Layer 13 of a small transformer language model trained on English Wikipedia (16 layers, counted from 0, width 96).
A neuron adds its activation times its output weights to the MLP's output. To switch it off is to set its activation to zero at one token and run the rest of the model.

Output weights of the MLP neurons that the questions are about. A number n stands for (n - 128) times 0.0028.
n39: 124, 105, 116, 156, 153, 120, 140, 141, 87, 100, 162, 131, 103, 140, 184, 158, 123, 149, 108, 83, 132, 136, 98, 57, 103, 110, 85, 138, 123, 128, 136, 130, 126, 171, 127, 119, 100, 102, 78, 125, 181, 161, 134, 155, 142, 128, 148, 143, 155, 118, 128, 139, 135, 149, 181, 113, 106, 112, 172, 161, 149, 157, 119, 146, 176, 173, 148, 68, 65, 116, 71, 188, 133, 100, 89, 125, 81, 91, 169, 124, 187, 120, 98, 85, 124, 122, 99, 91, 114, 95, 115, 140, 117, 66, 138, 152
n55: 104, 109, 139, 155, 121, 83, 93, 152, 139, 135, 107, 107, 124, 103, 84, 133, 119, 158, 140, 147, 114, 161, 123, 138, 133, 133, 159, 146, 71, 172, 121, 131, 170, 127, 141, 96, 179, 74, 134, 142, 190, 136, 136, 146, 91, 136, 124, 68, 107, 165, 174, 129, 99, 115, 127, 113, 150, 136, 179, 112, 159, 96, 125, 100, 90, 115, 156, 130, 116, 249, 116, 86, 89, 144, 79, 92, 110, 130, 114, 128, 109, 116, 115, 110, 96, 183, 100, 121, 126, 96, 154, 134, 120, 142, 115, 116
n102: 181, 107, 143, 124, 145, 140, 161, 170, 135, 213, 148, 114, 145, 127, 119, 68, 121, 79, 134, 93, 154, 127, 174, 104, 81, 109, 100, 116, 170, 158, 78, 149, 150, 103, 157, 72, 87, 168, 184, 118, 115, 156, 129, 144, 138, 172, 168, 125, 163, 179, 89, 82, 105, 69, 100, 180, 184, 91, 117, 174, 108, 119, 114, 102, 118, 112, 145, 167, 136, 163, 103, 139, 108, 95, 211, 106, 99, 104, 101, 134, 122, 135, 71, 176, 100, 139, 130, 103, 99, 147, 136, 145, 82, 177, 141, 144
n122: 180, 130, 112, 105, 119, 105, 148, 122, 141, 142, 121, 151, 168, 133, 168, 97, 142, 101, 76, 90, 125, 105, 131, 95, 124, 125, 108, 154, 90, 133, 118, 86, 98, 85, 171, 128, 72, 133, 127, 133, 158, 134, 119, 139, 101, 121, 162, 111, 97, 172, 92, 173, 153, 157, 145, 167, 152, 154, 57, 170, 85, 155, 118, 160, 71, 168, 135, 147, 160, 79, 116, 126, 157, 162, 130, 123, 85, 156, 109, 117, 132, 134, 90, 137, 75, 151, 137, 143, 135, 211, 112, 169, 105, 131, 90, 111
n137: 114, 139, 133, 114, 133, 137, 167, 134, 99, 135, 116, 89, 85, 66, 135, 172, 118, 133, 155, 88, 98, 141, 133, 190, 145, 99, 127, 84, 88, 138, 138, 130, 173, 156, 100, 91, 125, 130, 127, 156, 148, 170, 144, 142, 162, 143, 132, 131, 121, 143, 150, 184, 70, 100, 136, 117, 137, 117, 177, 155, 111, 102, 87, 139, 138, 117, 137, 141, 144, 101, 131, 150, 160, 135, 130, 111, 83, 147, 74, 73, 103, 121, 136, 105, 88, 126, 62, 164, 164, 85, 138, 136, 107, 159, 133, 99
n150: 163, 134, 80, 133, 152, 117, 145, 110, 171, 119, 152, 133, 129, 120, 100, 118, 98, 135, 124, 136, 128, 79, 104, 134, 126, 163, 130, 154, 97, 118, 136, 87, 168, 178, 136, 123, 134, 164, 115, 180, 112, 132, 153, 114, 189, 83, 138, 124, 162, 121, 139, 106, 99, 125, 103, 158, 130, 126, 112, 177, 166, 170, 192, 130, 165, 173, 140, 158, 148, 125, 122, 144, 78, 79, 190, 129, 142, 169, 198, 134, 138, 151, 173, 123, 115, 83, 116, 148, 65, 115, 127, 127, 136, 130, 107, 173
n154: 140, 126, 118, 91, 168, 167, 139, 143, 108, 101, 131, 80, 179, 135, 87, 91, 102, 119, 146, 84, 188, 112, 119, 149, 159, 137, 100, 141, 157, 201, 164, 159, 151, 119, 60, 90, 132, 74, 102, 145, 137, 128, 132, 161, 151, 133, 124, 173, 144, 112, 105, 134, 173, 94, 120, 146, 144, 131, 188, 136, 136, 104, 151, 142, 133, 133, 139, 168, 136, 73, 169, 113, 218, 118, 119, 97, 132, 125, 134, 145, 101, 100, 157, 161, 135, 135, 143, 92, 136, 90, 136, 127, 83, 139, 196, 97
n224: 122, 150, 147, 110, 93, 165, 109, 140, 115, 142, 80, 121, 113, 143, 69, 132, 139, 117, 65, 156, 129, 165, 131, 117, 117, 149, 128, 90, 75, 111, 143, 148, 153, 168, 112, 103, 111, 79, 99, 132, 154, 117, 177, 100, 151, 162, 102, 89, 133, 115, 108, 172, 130, 182, 160, 219, 120, 121, 148, 113, 84, 137, 110, 153, 103, 95, 99, 143, 128, 157, 132, 132, 145, 167, 149, 100, 128, 143, 48, 151, 52, 175, 136, 101, 84, 116, 123, 151, 125, 152, 185, 97, 99, 163, 126, 136
n249: 147, 142, 114, 77, 98, 138, 116, 104, 111, 91, 126, 135, 119, 86, 128, 122, 135, 109, 147, 119, 165, 160, 123, 130, 123, 138, 159, 127, 68, 143, 179, 163, 93, 158, 101, 165, 93, 121, 110, 166, 119, 122, 159, 107, 139, 103, 138, 147, 153, 127, 124, 139, 124, 159, 173, 143, 116, 93, 138, 169, 160, 91, 105, 116, 149, 159, 218, 115, 149, 117, 150, 114, 169, 116, 146, 126, 123, 109, 141, 97, 124, 106, 175, 148, 93, 113, 176, 114, 129, 141, 151, 138, 152, 113, 83, 133
n250: 106, 132, 118, 161, 151, 137, 130, 156, 109, 111, 99, 127, 125, 154, 146, 124, 109, 161, 127, 130, 143, 125, 86, 150, 113, 76, 142, 113, 87, 171, 149, 154, 90, 159, 149, 146, 155, 193, 149, 111, 151, 67, 177, 187, 102, 126, 116, 164, 119, 127, 131, 99, 116, 131, 82, 139, 165, 80, 111, 161, 68, 84, 142, 166, 65, 163, 104, 183, 152, 121, 158, 125, 164, 152, 133, 143, 145, 61, 181, 139, 107, 132, 125, 113, 71, 157, 134, 157, 79, 143, 140, 100, 178, 158, 154, 131
n254: 32, 140, 123, 147, 151, 110, 118, 116, 108, 149, 133, 128, 125, 152, 99, 113, 120, 72, 134, 116, 148, 168, 140, 143, 143, 131, 119, 113, 113, 121, 120, 147, 106, 138, 168, 98, 174, 206, 135, 99, 57, 106, 131, 152, 156, 110, 147, 100, 123, 138, 95, 153, 153, 143, 157, 102, 133, 79, 155, 97, 191, 101, 116, 111, 145, 138, 197, 119, 106, 174, 108, 107, 113, 135, 98, 162, 101, 118, 115, 134, 106, 126, 176, 157, 124, 92, 115, 147, 90, 98, 89, 121, 133, 145, 164, 100
n294: 160, 108, 123, 101, 65, 131, 149, 107, 152, 102, 149, 103, 132, 137, 82, 180, 134, 119, 153, 106, 151, 95, 147, 134, 65, 180, 155, 164, 141, 109, 113, 146, 101, 147, 81, 147, 124, 87, 143, 154, 130, 147, 139, 143, 175, 123, 138, 135, 107, 106, 173, 82, 123, 146, 100, 168, 120, 145, 58, 117, 84, 89, 91, 122, 118, 160, 208, 93, 155, 63, 186, 126, 102, 106, 137, 122, 156, 116, 121, 120, 159, 161, 131, 102, 165, 195, 177, 125, 164, 157, 91, 139, 119, 126, 123, 84
n313: 127, 129, 119, 157, 131, 146, 109, 112, 131, 160, 105, 116, 145, 116, 126, 97, 151, 132, 143, 163, 123, 134, 171, 124, 166, 129, 135, 160, 94, 140, 146, 150, 103, 128, 95, 106, 127, 134, 190, 140, 166, 94, 85, 121, 126, 108, 165, 115, 154, 171, 166, 134, 154, 136, 129, 94, 146, 173, 60, 126, 120, 174, 125, 91, 155, 88, 104, 103, 133, 153, 112, 157, 135, 126, 164, 88, 95, 138, 180, 149, 100, 105, 118, 153, 90, 158, 174, 119, 140, 117, 127, 147, 133, 143, 131, 119
n320: 112, 112, 143, 112, 134, 111, 94, 109, 99, 143, 130, 134, 158, 88, 165, 157, 156, 116, 112, 174, 136, 115, 123, 124, 172, 130, 98, 128, 87, 104, 115, 87, 77, 105, 111, 90, 74, 184, 107, 160, 182, 121, 179, 126, 137, 157, 134, 142, 143, 93, 146, 176, 84, 119, 162, 75, 134, 122, 131, 67, 96, 137, 80, 109, 127, 109, 145, 173, 134, 235, 118, 119, 164, 167, 157, 106, 135, 123, 128, 135, 144, 78, 67, 70, 222, 163, 92, 157, 137, 127, 88, 119, 143, 96, 151, 108
n323: 125, 71, 138, 102, 133, 137, 133, 138, 103, 118, 142, 130, 129, 162, 78, 140, 146, 77, 84, 99, 113, 112, 93, 136, 148, 138, 155, 120, 128, 149, 151, 169, 73, 92, 125, 103, 103, 122, 134, 149, 90, 148, 132, 109, 166, 133, 145, 123, 106, 175, 129, 138, 153, 159, 108, 72, 140, 103, 217, 90, 119, 155, 127, 121, 144, 171, 151, 148, 180, 190, 158, 173, 92, 131, 113, 100, 134, 123, 94, 151, 117, 148, 117, 114, 93, 134, 121, 178, 126, 138, 118, 101, 92, 102, 118, 141
n329: 154, 134, 110, 111, 107, 172, 160, 143, 167, 127, 120, 137, 161, 98, 151, 170, 126, 139, 123, 97, 129, 138, 135, 165, 114, 117, 134, 32, 108, 77, 136, 99, 121, 115, 112, 131, 123, 107, 141, 112, 125, 120, 73, 147, 136, 89, 122, 157, 158, 159, 137, 86, 120, 131, 79, 144, 96, 116, 106, 159, 160, 113, 125, 78, 138, 74, 172, 82, 122, 143, 103, 170, 185, 130, 111, 112, 125, 157, 184, 165, 91, 118, 148, 125, 101, 139, 179, 100, 163, 154, 165, 140, 48, 115, 92, 134

Each question names a token from some text and the token that comes next. It shows the activations a of the neurons there, in the order above. A number n stands for (n - 128) times 0.11.

Then comes g, the gradient of the next token's log-probability with respect to the MLP's output, scaled to length 1. A neuron's effect is roughly proportional to its activation times (output weights . g). A number n stands for (n - 128) times 0.0036.

" Ad", then "el"
a: 124, 178, 131, 127, 127, 131, 128, 123, 133, 131, 127, 129, 128, 127, 123, 127
g: 134, 117, 150, 198, 171, 182, 84, 166, 171, 127, 101, 128, 122, 111, 146, 104, 111, 77, 139, 169, 134, 144, 107, 152, 160, 157, 131, 115, 189, 104, 149, 106, 115, 139, 146, 122, 140, 101, 144, 107, 154, 173, 163, 100, 165, 155, 150, 119, 110, 147, 103, 138, 133, 143, 114, 125, 183, 154, 148, 137, 116, 143, 173, 119, 127, 122, 140, 119, 123, 121, 121, 173, 111, 119, 112, 176, 141, 163, 177, 143, 107, 103, 159, 83, 118, 206, 85, 101, 151, 91, 151, 128, 71, 132, 137, 108
Switching off which neuron hurts the next token most? n55

"al", then " National"
a: 73, 131, 126, 123, 128, 140, 129, 130, 165, 128, 123, 129, 127, 123, 125, 128
g: 139, 181, 98, 104, 76, 148, 94, 127, 140, 130, 131, 143, 104, 136, 67, 100, 132, 130, 95, 138, 138, 81, 158, 123, 113, 111, 129, 130, 117, 142, 138, 185, 116, 154, 100, 144, 131, 153, 126, 128, 125, 134, 96, 155, 182, 119, 133, 98, 120, 89, 125, 121, 177, 125, 196, 96, 143, 128, 95, 135, 142, 112, 142, 164, 121, 134, 123, 62, 131, 87, 130, 169, 188, 124, 154, 112, 49, 120, 89, 137, 126, 102, 146, 141, 122, 94, 155, 91, 120, 103, 158, 185, 158, 161, 148, 162
Which neuron, switched off, raises the next token's probability most? n39

"ction", then " in"
a: 131, 127, 128, 128, 130, 136, 131, 126, 107, 131, 127, 86, 125, 127, 123, 121
g: 159, 109, 151, 186, 136, 153, 87, 68, 131, 99, 118, 101, 148, 110, 133, 111, 130, 109, 119, 65, 98, 113, 112, 58, 123, 157, 147, 143, 125, 147, 116, 99, 68, 134, 120, 153, 95, 145, 133, 101, 107, 108, 79, 118, 125, 107, 133, 143, 118, 151, 141, 199, 124, 146, 132, 133, 205, 80, 136, 90, 134, 136, 134, 132, 98, 95, 106, 140, 136, 126, 83, 146, 176, 112, 99, 131, 62, 110, 116, 127, 117, 101, 131, 102, 83, 180, 137, 129, 141, 118, 161, 119, 147, 117, 91, 121
Switching off which neuron hurts the next token most? n294

"^", then "{"
a: 177, 127, 127, 126, 127, 131, 128, 125, 114, 124, 132, 125, 127, 129, 141, 121
g: 122, 68, 125, 81, 107, 132, 124, 129, 187, 128, 154, 158, 131, 138, 69, 192, 121, 112, 104, 90, 135, 147, 142, 107, 148, 121, 138, 121, 77, 156, 104, 135, 67, 124, 106, 111, 130, 100, 96, 118, 135, 93, 148, 139, 97, 161, 95, 133, 134, 138, 155, 125, 116, 139, 170, 154, 193, 138, 153, 159, 111, 109, 158, 169, 131, 169, 153, 84, 98, 151, 157, 158, 165, 138, 123, 157, 139, 100, 61, 134, 143, 134, 87, 65, 172, 148, 142, 124, 118, 133, 121, 149, 114, 100, 136, 101
Switching off which neuron hurts the next token most? n39

" |", then "\n"
a: 122, 114, 125, 192, 125, 128, 127, 129, 131, 131, 99, 131, 123, 126, 126, 126
g: 117, 135, 176, 126, 108, 151, 163, 122, 126, 159, 136, 155, 104, 111, 80, 127, 129, 141, 115, 140, 107, 100, 92, 137, 96, 121, 101, 149, 99, 153, 153, 127, 104, 111, 194, 104, 79, 170, 177, 142, 163, 109, 168, 109, 119, 144, 129, 127, 116, 142, 170, 96, 163, 166, 142, 73, 136, 87, 157, 177, 125, 151, 104, 142, 116, 23, 147, 116, 123, 140, 149, 151, 131, 115, 123, 123, 128, 153, 133, 95, 128, 124, 107, 73, 114, 125, 159, 133, 116, 145, 78, 196, 106, 115, 103, 138
Switching off which neuron hurts the next token most? n122

"|", then " 201"
a: 128, 102, 128, 132, 122, 128, 129, 130, 127, 127, 101, 128, 117, 130, 127, 125
g: 137, 141, 137, 132, 117, 147, 138, 117, 119, 104, 93, 129, 112, 121, 111, 126, 198, 102, 136, 174, 96, 93, 147, 124, 151, 129, 127, 161, 136, 112, 82, 145, 140, 121, 126, 143, 106, 87, 74, 89, 140, 139, 130, 113, 124, 168, 163, 112, 146, 142, 87, 111, 159, 99, 188, 89, 167, 126, 130, 128, 128, 54, 85, 101, 135, 104, 132, 114, 121, 136, 87, 146, 77, 115, 116, 191, 83, 109, 145, 180, 123, 133, 191, 109, 82, 153, 140, 104, 190, 114, 113, 113, 148, 121, 125, 162
Which neuron, switched off, raises the next token's probability most? n55

".4", then "1"
a: 127, 126, 129, 126, 126, 158, 128, 116, 121, 124, 129, 126, 130, 125, 127, 120
g: 121, 150, 103, 141, 106, 125, 111, 119, 88, 102, 96, 196, 139, 88, 127, 161, 171, 110, 95, 181, 160, 92, 85, 91, 154, 133, 107, 140, 121, 129, 65, 106, 142, 168, 101, 124, 136, 119, 142, 110, 93, 157, 126, 131, 154, 148, 151, 125, 150, 112, 113, 139, 111, 152, 129, 104, 130, 101, 122, 147, 138, 164, 168, 150, 90, 168, 131, 168, 129, 153, 126, 172, 142, 129, 80, 101, 122, 82, 228, 95, 140, 126, 126, 105, 108, 80, 126, 153, 130, 123, 105, 114, 181, 94, 105, 119
Switching off which neuron hurts the next token most? n150

" Se", then "an"
a: 129, 148, 129, 128, 144, 129, 107, 129, 135, 130, 166, 127, 128, 126, 128, 128
g: 119, 83, 100, 95, 126, 119, 121, 118, 24, 151, 134, 93, 149, 108, 101, 97, 114, 110, 112, 152, 118, 68, 154, 98, 99, 118, 120, 154, 109, 133, 118, 192, 88, 135, 130, 122, 140, 133, 115, 143, 76, 125, 122, 111, 156, 119, 152, 99, 142, 151, 170, 152, 117, 148, 162, 84, 129, 194, 122, 80, 147, 120, 151, 155, 105, 155, 178, 154, 81, 105, 146, 166, 100, 113, 176, 161, 130, 154, 109, 111, 138, 129, 122, 181, 112, 119, 93, 124, 104, 143, 146, 103, 144, 110, 104, 137
Switching off which neuron hurts the next token most? n254

" an", then "n"
a: 123, 130, 129, 132, 126, 114, 128, 127, 130, 44, 112, 131, 129, 111, 126, 130
g: 172, 127, 91, 129, 86, 130, 94, 87, 164, 64, 171, 133, 93, 110, 101, 128, 156, 94, 122, 144, 155, 172, 173, 82, 142, 144, 158, 140, 120, 156, 118, 154, 102, 111, 75, 138, 142, 130, 80, 138, 104, 146, 142, 133, 119, 127, 103, 123, 119, 135, 138, 102, 136, 77, 99, 159, 97, 179, 134, 135, 166, 119, 133, 144, 136, 71, 143, 86, 106, 140, 103, 151, 81, 162, 154, 112, 146, 104, 138, 125, 135, 114, 87, 56, 126, 127, 138, 79, 118, 99, 60, 128, 142, 148, 126, 111
Switching off which neuron hurts the next token most? n250

";", then " –"
a: 128, 130, 129, 154, 114, 129, 131, 131, 131, 131, 122, 127, 130, 126, 126, 125
g: 155, 134, 161, 178, 121, 192, 144, 124, 131, 168, 153, 125, 109, 144, 162, 105, 105, 82, 162, 91, 96, 146, 142, 116, 167, 101, 91, 122, 132, 81, 141, 148, 145, 96, 116, 115, 109, 112, 130, 114, 147, 113, 170, 114, 114, 123, 134, 87, 198, 102, 138, 130, 139, 121, 147, 166, 168, 177, 118, 89, 136, 162, 113, 157, 95, 96, 121, 152, 98, 142, 166, 138, 77, 69, 148, 110, 110, 140, 134, 116, 143, 208, 161, 91, 149, 170, 136, 122, 152, 84, 101, 129, 133, 102, 129, 129
Which neuron, switched off, raises the next token's probability most? n122

" 200", then "9"
a: 125, 142, 126, 129, 129, 126, 128, 123, 128, 126, 124, 132, 66, 125, 136, 129
g: 93, 117, 109, 144, 134, 201, 99, 138, 115, 82, 164, 95, 146, 86, 135, 112, 161, 135, 135, 151, 108, 118, 106, 137, 118, 129, 111, 175, 195, 136, 157, 148, 132, 102, 125, 65, 125, 106, 137, 155, 130, 130, 71, 116, 135, 152, 115, 112, 125, 107, 117, 119, 152, 153, 180, 56, 157, 164, 131, 106, 145, 137, 148, 143, 172, 125, 132, 155, 133, 133, 150, 52, 69, 98, 151, 136, 135, 109, 121, 142, 157, 110, 72, 145, 128, 158, 175, 141, 149, 129, 138, 105, 96, 96, 97, 115
Which neuron, switched off, raises the next token's probability most? n313

"at", then "te"
a: 127, 127, 130, 127, 127, 131, 128, 159, 126, 128, 101, 121, 130, 134, 126, 126
g: 132, 158, 178, 74, 87, 147, 142, 132, 99, 137, 43, 115, 134, 130, 81, 156, 107, 154, 93, 122, 167, 126, 113, 152, 154, 140, 126, 146, 104, 139, 85, 158, 112, 130, 164, 174, 157, 133, 113, 154, 187, 145, 134, 73, 125, 139, 163, 146, 108, 141, 136, 132, 104, 144, 94, 131, 89, 91, 159, 147, 98, 138, 75, 65, 136, 150, 131, 111, 162, 159, 109, 135, 148, 137, 142, 75, 145, 168, 119, 94, 126, 144, 111, 115, 177, 128, 146, 160, 94, 129, 175, 155, 115, 131, 128, 104
Switching off which neuron hurts the next token most? n224

"ot", then "es"
a: 130, 126, 131, 125, 121, 129, 129, 128, 130, 127, 133, 119, 127, 125, 128, 145
g: 143, 95, 117, 126, 162, 105, 124, 129, 135, 125, 138, 126, 115, 133, 141, 138, 123, 108, 128, 149, 87, 151, 137, 157, 119, 75, 108, 97, 134, 120, 145, 120, 134, 59, 95, 135, 141, 142, 150, 87, 86, 131, 130, 151, 102, 132, 112, 167, 155, 140, 133, 149, 207, 104, 89, 106, 57, 102, 150, 132, 126, 153, 128, 135, 153, 128, 158, 127, 125, 147, 61, 122, 183, 129, 126, 126, 108, 161, 71, 129, 83, 97, 159, 127, 217, 150, 186, 106, 172, 119, 117, 133, 130, 105, 159, 145
Switching off which neuron hurts the next token most? n329

" |", then " D"
a: 130, 128, 130, 149, 131, 128, 128, 125, 130, 112, 99, 130, 128, 128, 121, 127
g: 129, 140, 110, 142, 98, 158, 164, 112, 145, 115, 91, 188, 124, 152, 122, 118, 114, 172, 157, 127, 137, 121, 141, 161, 143, 161, 147, 75, 101, 135, 150, 103, 123, 139, 185, 114, 135, 136, 104, 178, 131, 169, 178, 118, 135, 97, 113, 134, 100, 119, 162, 169, 126, 106, 65, 139, 89, 137, 123, 115, 112, 193, 113, 143, 130, 150, 122, 72, 135, 114, 127, 78, 89, 139, 128, 92, 105, 135, 182, 119, 176, 117, 165, 121, 117, 111, 117, 123, 160, 77, 140, 116, 174, 99, 66, 154
Switching off which neuron hurts the next token most? n254

"6", then "^"
a: 122, 129, 125, 122, 127, 128, 125, 128, 118, 125, 125, 129, 110, 119, 130, 127
g: 143, 139, 130, 147, 73, 118, 118, 145, 119, 120, 137, 133, 81, 101, 73, 143, 94, 99, 131, 135, 97, 137, 155, 154, 152, 104, 154, 102, 163, 140, 145, 136, 93, 148, 72, 116, 123, 81, 161, 153, 118, 81, 113, 161, 144, 107, 130, 126, 133, 144, 103, 160, 149, 126, 158, 125, 161, 118, 134, 193, 105, 97, 155, 77, 137, 133, 127, 122, 139, 151, 122, 115, 178, 80, 154, 94, 106, 135, 93, 60, 129, 66, 82, 50, 126, 149, 144, 133, 101, 129, 118, 149, 170, 124, 104, 103
Which neuron, switched off, raises the next token's probability most? n313

"ab", then "ral"
a: 127, 129, 130, 133, 129, 134, 123, 127, 129, 127, 121, 128, 123, 84, 128, 129
g: 112, 98, 154, 124, 124, 165, 168, 108, 178, 123, 148, 168, 138, 108, 122, 87, 107, 172, 111, 77, 129, 117, 146, 163, 108, 61, 100, 179, 107, 149, 92, 178, 154, 144, 159, 148, 131, 135, 116, 119, 123, 134, 103, 125, 153, 116, 120, 217, 174, 145, 142, 130, 106, 164, 134, 122, 120, 109, 141, 113, 178, 135, 134, 139, 194, 178, 148, 97, 116, 142, 97, 86, 181, 139, 116, 126, 163, 120, 159, 140, 123, 93, 157, 149, 179, 140, 120, 91, 123, 118, 131, 152, 104, 134, 135, 134
Switching off which neuron hurts the next token most? n320

"+", then "0"
a: 126, 129, 122, 143, 128, 134, 131, 126, 132, 136, 142, 129, 130, 129, 138, 117
g: 159, 157, 112, 21, 187, 76, 126, 157, 116, 141, 117, 143, 104, 146, 151, 81, 157, 163, 145, 100, 156, 137, 114, 159, 115, 136, 110, 119, 124, 116, 128, 126, 108, 92, 127, 87, 148, 139, 122, 143, 136, 152, 122, 123, 149, 117, 139, 141, 180, 121, 104, 121, 113, 136, 110, 159, 114, 150, 137, 111, 136, 126, 113, 135, 104, 82, 135, 124, 52, 151, 78, 116, 166, 128, 122, 137, 146, 133, 46, 182, 72, 130, 104, 123, 113, 105, 143, 91, 139, 128, 176, 103, 148, 98, 117, 104
Which neuron, switched off, raises the next token's probability most? n329

"R", then " J"
a: 126, 133, 146, 127, 132, 130, 130, 128, 111, 127, 127, 132, 131, 129, 124, 117
g: 113, 160, 159, 151, 95, 108, 66, 92, 85, 112, 57, 99, 109, 156, 75, 141, 117, 129, 94, 105, 132, 96, 138, 147, 142, 125, 128, 141, 128, 119, 118, 138, 99, 133, 114, 143, 109, 117, 97, 146, 107, 117, 94, 177, 146, 88, 116, 106, 152, 162, 207, 133, 100, 104, 105, 106, 85, 152, 127, 138, 81, 173, 119, 144, 109, 162, 100, 159, 132, 140, 173, 122, 139, 166, 118, 100, 140, 141, 164, 93, 141, 89, 112, 172, 147, 122, 85, 115, 189, 141, 158, 90, 119, 114, 128, 93
Which neuron, switched off, raises the next token's probability most? n102

"1", then ".6"
a: 122, 129, 125, 127, 137, 122, 129, 124, 129, 128, 156, 133, 128, 130, 184, 130
g: 162, 136, 176, 74, 115, 97, 145, 163, 136, 164, 147, 99, 115, 171, 88, 152, 128, 135, 133, 73, 105, 107, 158, 106, 115, 89, 132, 113, 127, 132, 164, 167, 137, 101, 109, 186, 143, 161, 150, 123, 135, 106, 125, 119, 112, 161, 120, 154, 82, 124, 111, 122, 155, 144, 177, 104, 211, 108, 145, 143, 152, 138, 189, 128, 165, 135, 134, 108, 134, 123, 189, 140, 159, 144, 149, 124, 124, 176, 92, 157, 117, 118, 157, 146, 191, 153, 141, 161, 94, 158, 101, 155, 130, 102, 125, 132
Switching off which neuron hurts the next token most? n323

"3", then " |"
a: 127, 113, 127, 128, 128, 131, 130, 126, 125, 124, 124, 133, 92, 128, 125, 152
g: 135, 84, 104, 149, 121, 132, 160, 84, 158, 128, 128, 126, 115, 121, 190, 119, 89, 164, 166, 160, 88, 151, 86, 164, 93, 136, 142, 144, 93, 183, 199, 130, 138, 101, 157, 122, 145, 152, 143, 84, 132, 92, 110, 85, 112, 113, 134, 121, 115, 176, 136, 136, 103, 141, 75, 164, 105, 96, 98, 116, 117, 47, 106, 134, 158, 72, 135, 116, 114, 96, 78, 113, 110, 127, 153, 134, 144, 125, 158, 137, 132, 156, 113, 125, 101, 106, 114, 170, 139, 111, 122, 112, 153, 158, 166, 143
Which neuron, switched off, raises the next token's probability most? n313

"2", then " season"
a: 124, 134, 130, 127, 128, 129, 129, 128, 99, 133, 128, 134, 127, 134, 132, 133
g: 130, 125, 155, 129, 80, 89, 120, 140, 157, 144, 161, 137, 97, 80, 132, 99, 194, 146, 149, 118, 111, 91, 127, 141, 187, 77, 89, 148, 118, 116, 84, 131, 113, 149, 140, 153, 135, 157, 137, 134, 119, 107, 150, 149, 108, 148, 153, 197, 97, 155, 118, 126, 127, 115, 152, 56, 127, 195, 135, 80, 162, 119, 123, 64, 133, 109, 103, 135, 148, 111, 104, 147, 74, 113, 150, 142, 120, 108, 131, 109, 134, 109, 127, 128, 152, 127, 166, 177, 172, 153, 153, 132, 167, 87, 139, 140
Switching off which neuron hurts the next token most? n249

"y", then " Jan"
a: 125, 134, 128, 125, 101, 129, 126, 128, 127, 124, 127, 127, 128, 126, 141, 131
g: 116, 157, 109, 112, 94, 103, 139, 133, 123, 147, 110, 98, 144, 114, 90, 138, 168, 146, 177, 100, 125, 80, 121, 144, 123, 133, 138, 127, 222, 125, 61, 147, 121, 161, 166, 128, 116, 124, 128, 83, 124, 125, 131, 128, 194, 110, 78, 118, 103, 154, 122, 104, 100, 171, 97, 72, 121, 127, 121, 119, 132, 116, 126, 136, 131, 152, 154, 99, 178, 131, 154, 154, 97, 106, 108, 160, 136, 166, 137, 142, 109, 105, 142, 179, 87, 89, 115, 85, 177, 173, 130, 150, 110, 99, 90, 127
Switching off which neuron hurts the next token most? n323

"e", then "ve"
a: 128, 163, 135, 129, 157, 128, 131, 176, 125, 128, 131, 128, 128, 129, 140, 128
g: 83, 163, 108, 114, 81, 128, 112, 105, 114, 139, 88, 125, 107, 121, 80, 115, 128, 157, 117, 121, 107, 133, 142, 144, 117, 61, 171, 164, 113, 99, 99, 123, 167, 144, 161, 124, 111, 135, 69, 158, 120, 134, 120, 91, 120, 108, 133, 192, 94, 140, 122, 103, 124, 162, 65, 148, 131, 103, 144, 167, 133, 169, 157, 129, 123, 138, 134, 197, 156, 150, 112, 125, 123, 153, 159, 108, 60, 161, 99, 130, 110, 154, 132, 116, 120, 148, 157, 136, 181, 114, 150, 107, 134, 205, 134, 119
Switching off which neuron hurts the next token most? n224

" S", then "qu"
a: 124, 128, 130, 129, 127, 129, 129, 131, 127, 125, 128, 128, 161, 128, 133, 128
g: 119, 156, 109, 139, 156, 163, 105, 163, 194, 119, 83, 138, 117, 109, 119, 131, 153, 145, 118, 91, 145, 108, 160, 154, 131, 139, 103, 170, 76, 161, 113, 83, 121, 101, 102, 112, 120, 143, 126, 170, 164, 105, 117, 115, 94, 140, 106, 113, 121, 115, 64, 101, 159, 94, 126, 211, 105, 103, 126, 156, 160, 111, 152, 75, 114, 125, 100, 89, 174, 174, 102, 126, 118, 127, 147, 122, 75, 119, 167, 149, 115, 128, 159, 93, 121, 161, 143, 129, 89, 89, 146, 124, 88, 167, 130, 135
Switching off which neuron hurts the next token most? n313

" P", then "al"
a: 126, 122, 127, 135, 132, 132, 103, 120, 129, 127, 129, 131, 127, 128, 128, 131
g: 118, 111, 112, 160, 66, 158, 140, 153, 151, 103, 145, 106, 136, 89, 149, 147, 92, 127, 100, 175, 219, 129, 136, 150, 100, 177, 113, 103, 93, 140, 100, 102, 124, 128, 101, 118, 124, 147, 183, 69, 148, 119, 131, 80, 189, 116, 134, 113, 140, 129, 149, 110, 111, 124, 120, 101, 86, 130, 134, 93, 116, 155, 144, 159, 138, 78, 108, 123, 122, 138, 89, 81, 97, 111, 133, 174, 143, 128, 80, 143, 159, 94, 141, 68, 120, 134, 134, 157, 123, 117, 118, 129, 150, 160, 170, 103
Which neuron, switched off, raises the next token's probability most? n122

"–2", then ","
a: 125, 153, 126, 124, 101, 125, 125, 125, 126, 127, 127, 128, 116, 126, 126, 125
g: 105, 134, 121, 109, 111, 119, 117, 141, 133, 63, 110, 119, 124, 114, 154, 92, 170, 111, 99, 133, 163, 96, 97, 136, 205, 131, 111, 126, 123, 104, 136, 152, 107, 96, 131, 186, 133, 153, 108, 118, 120, 145, 107, 154, 71, 146, 126, 124, 167, 118, 136, 57, 99, 134, 147, 121, 171, 105, 131, 133, 119, 147, 118, 195, 140, 160, 81, 112, 79, 176, 148, 153, 160, 178, 113, 123, 169, 109, 117, 177, 111, 140, 160, 114, 149, 143, 129, 133, 149, 154, 100, 145, 151, 132, 56, 106
Switching off which neuron hurts the next token most? n137

".0", then "6"
a: 128, 127, 127, 128, 121, 149, 128, 124, 123, 127, 127, 128, 125, 126, 128, 125
g: 103, 166, 119, 128, 163, 136, 123, 102, 131, 106, 75, 130, 107, 101, 160, 99, 130, 120, 88, 160, 165, 130, 102, 107, 150, 157, 143, 106, 152, 123, 133, 118, 124, 120, 124, 132, 95, 121, 146, 108, 135, 101, 146, 134, 111, 96, 135, 125, 175, 156, 189, 132, 158, 87, 90, 75, 74, 131, 137, 151, 109, 161, 137, 99, 106, 143, 134, 156, 157, 161, 96, 114, 117, 134, 97, 141, 117, 84, 101, 132, 168, 150, 97, 131, 115, 123, 112, 137, 218, 115, 154, 163, 136, 128, 38, 64
Which neuron, switched off, raises the next token's probability most? n150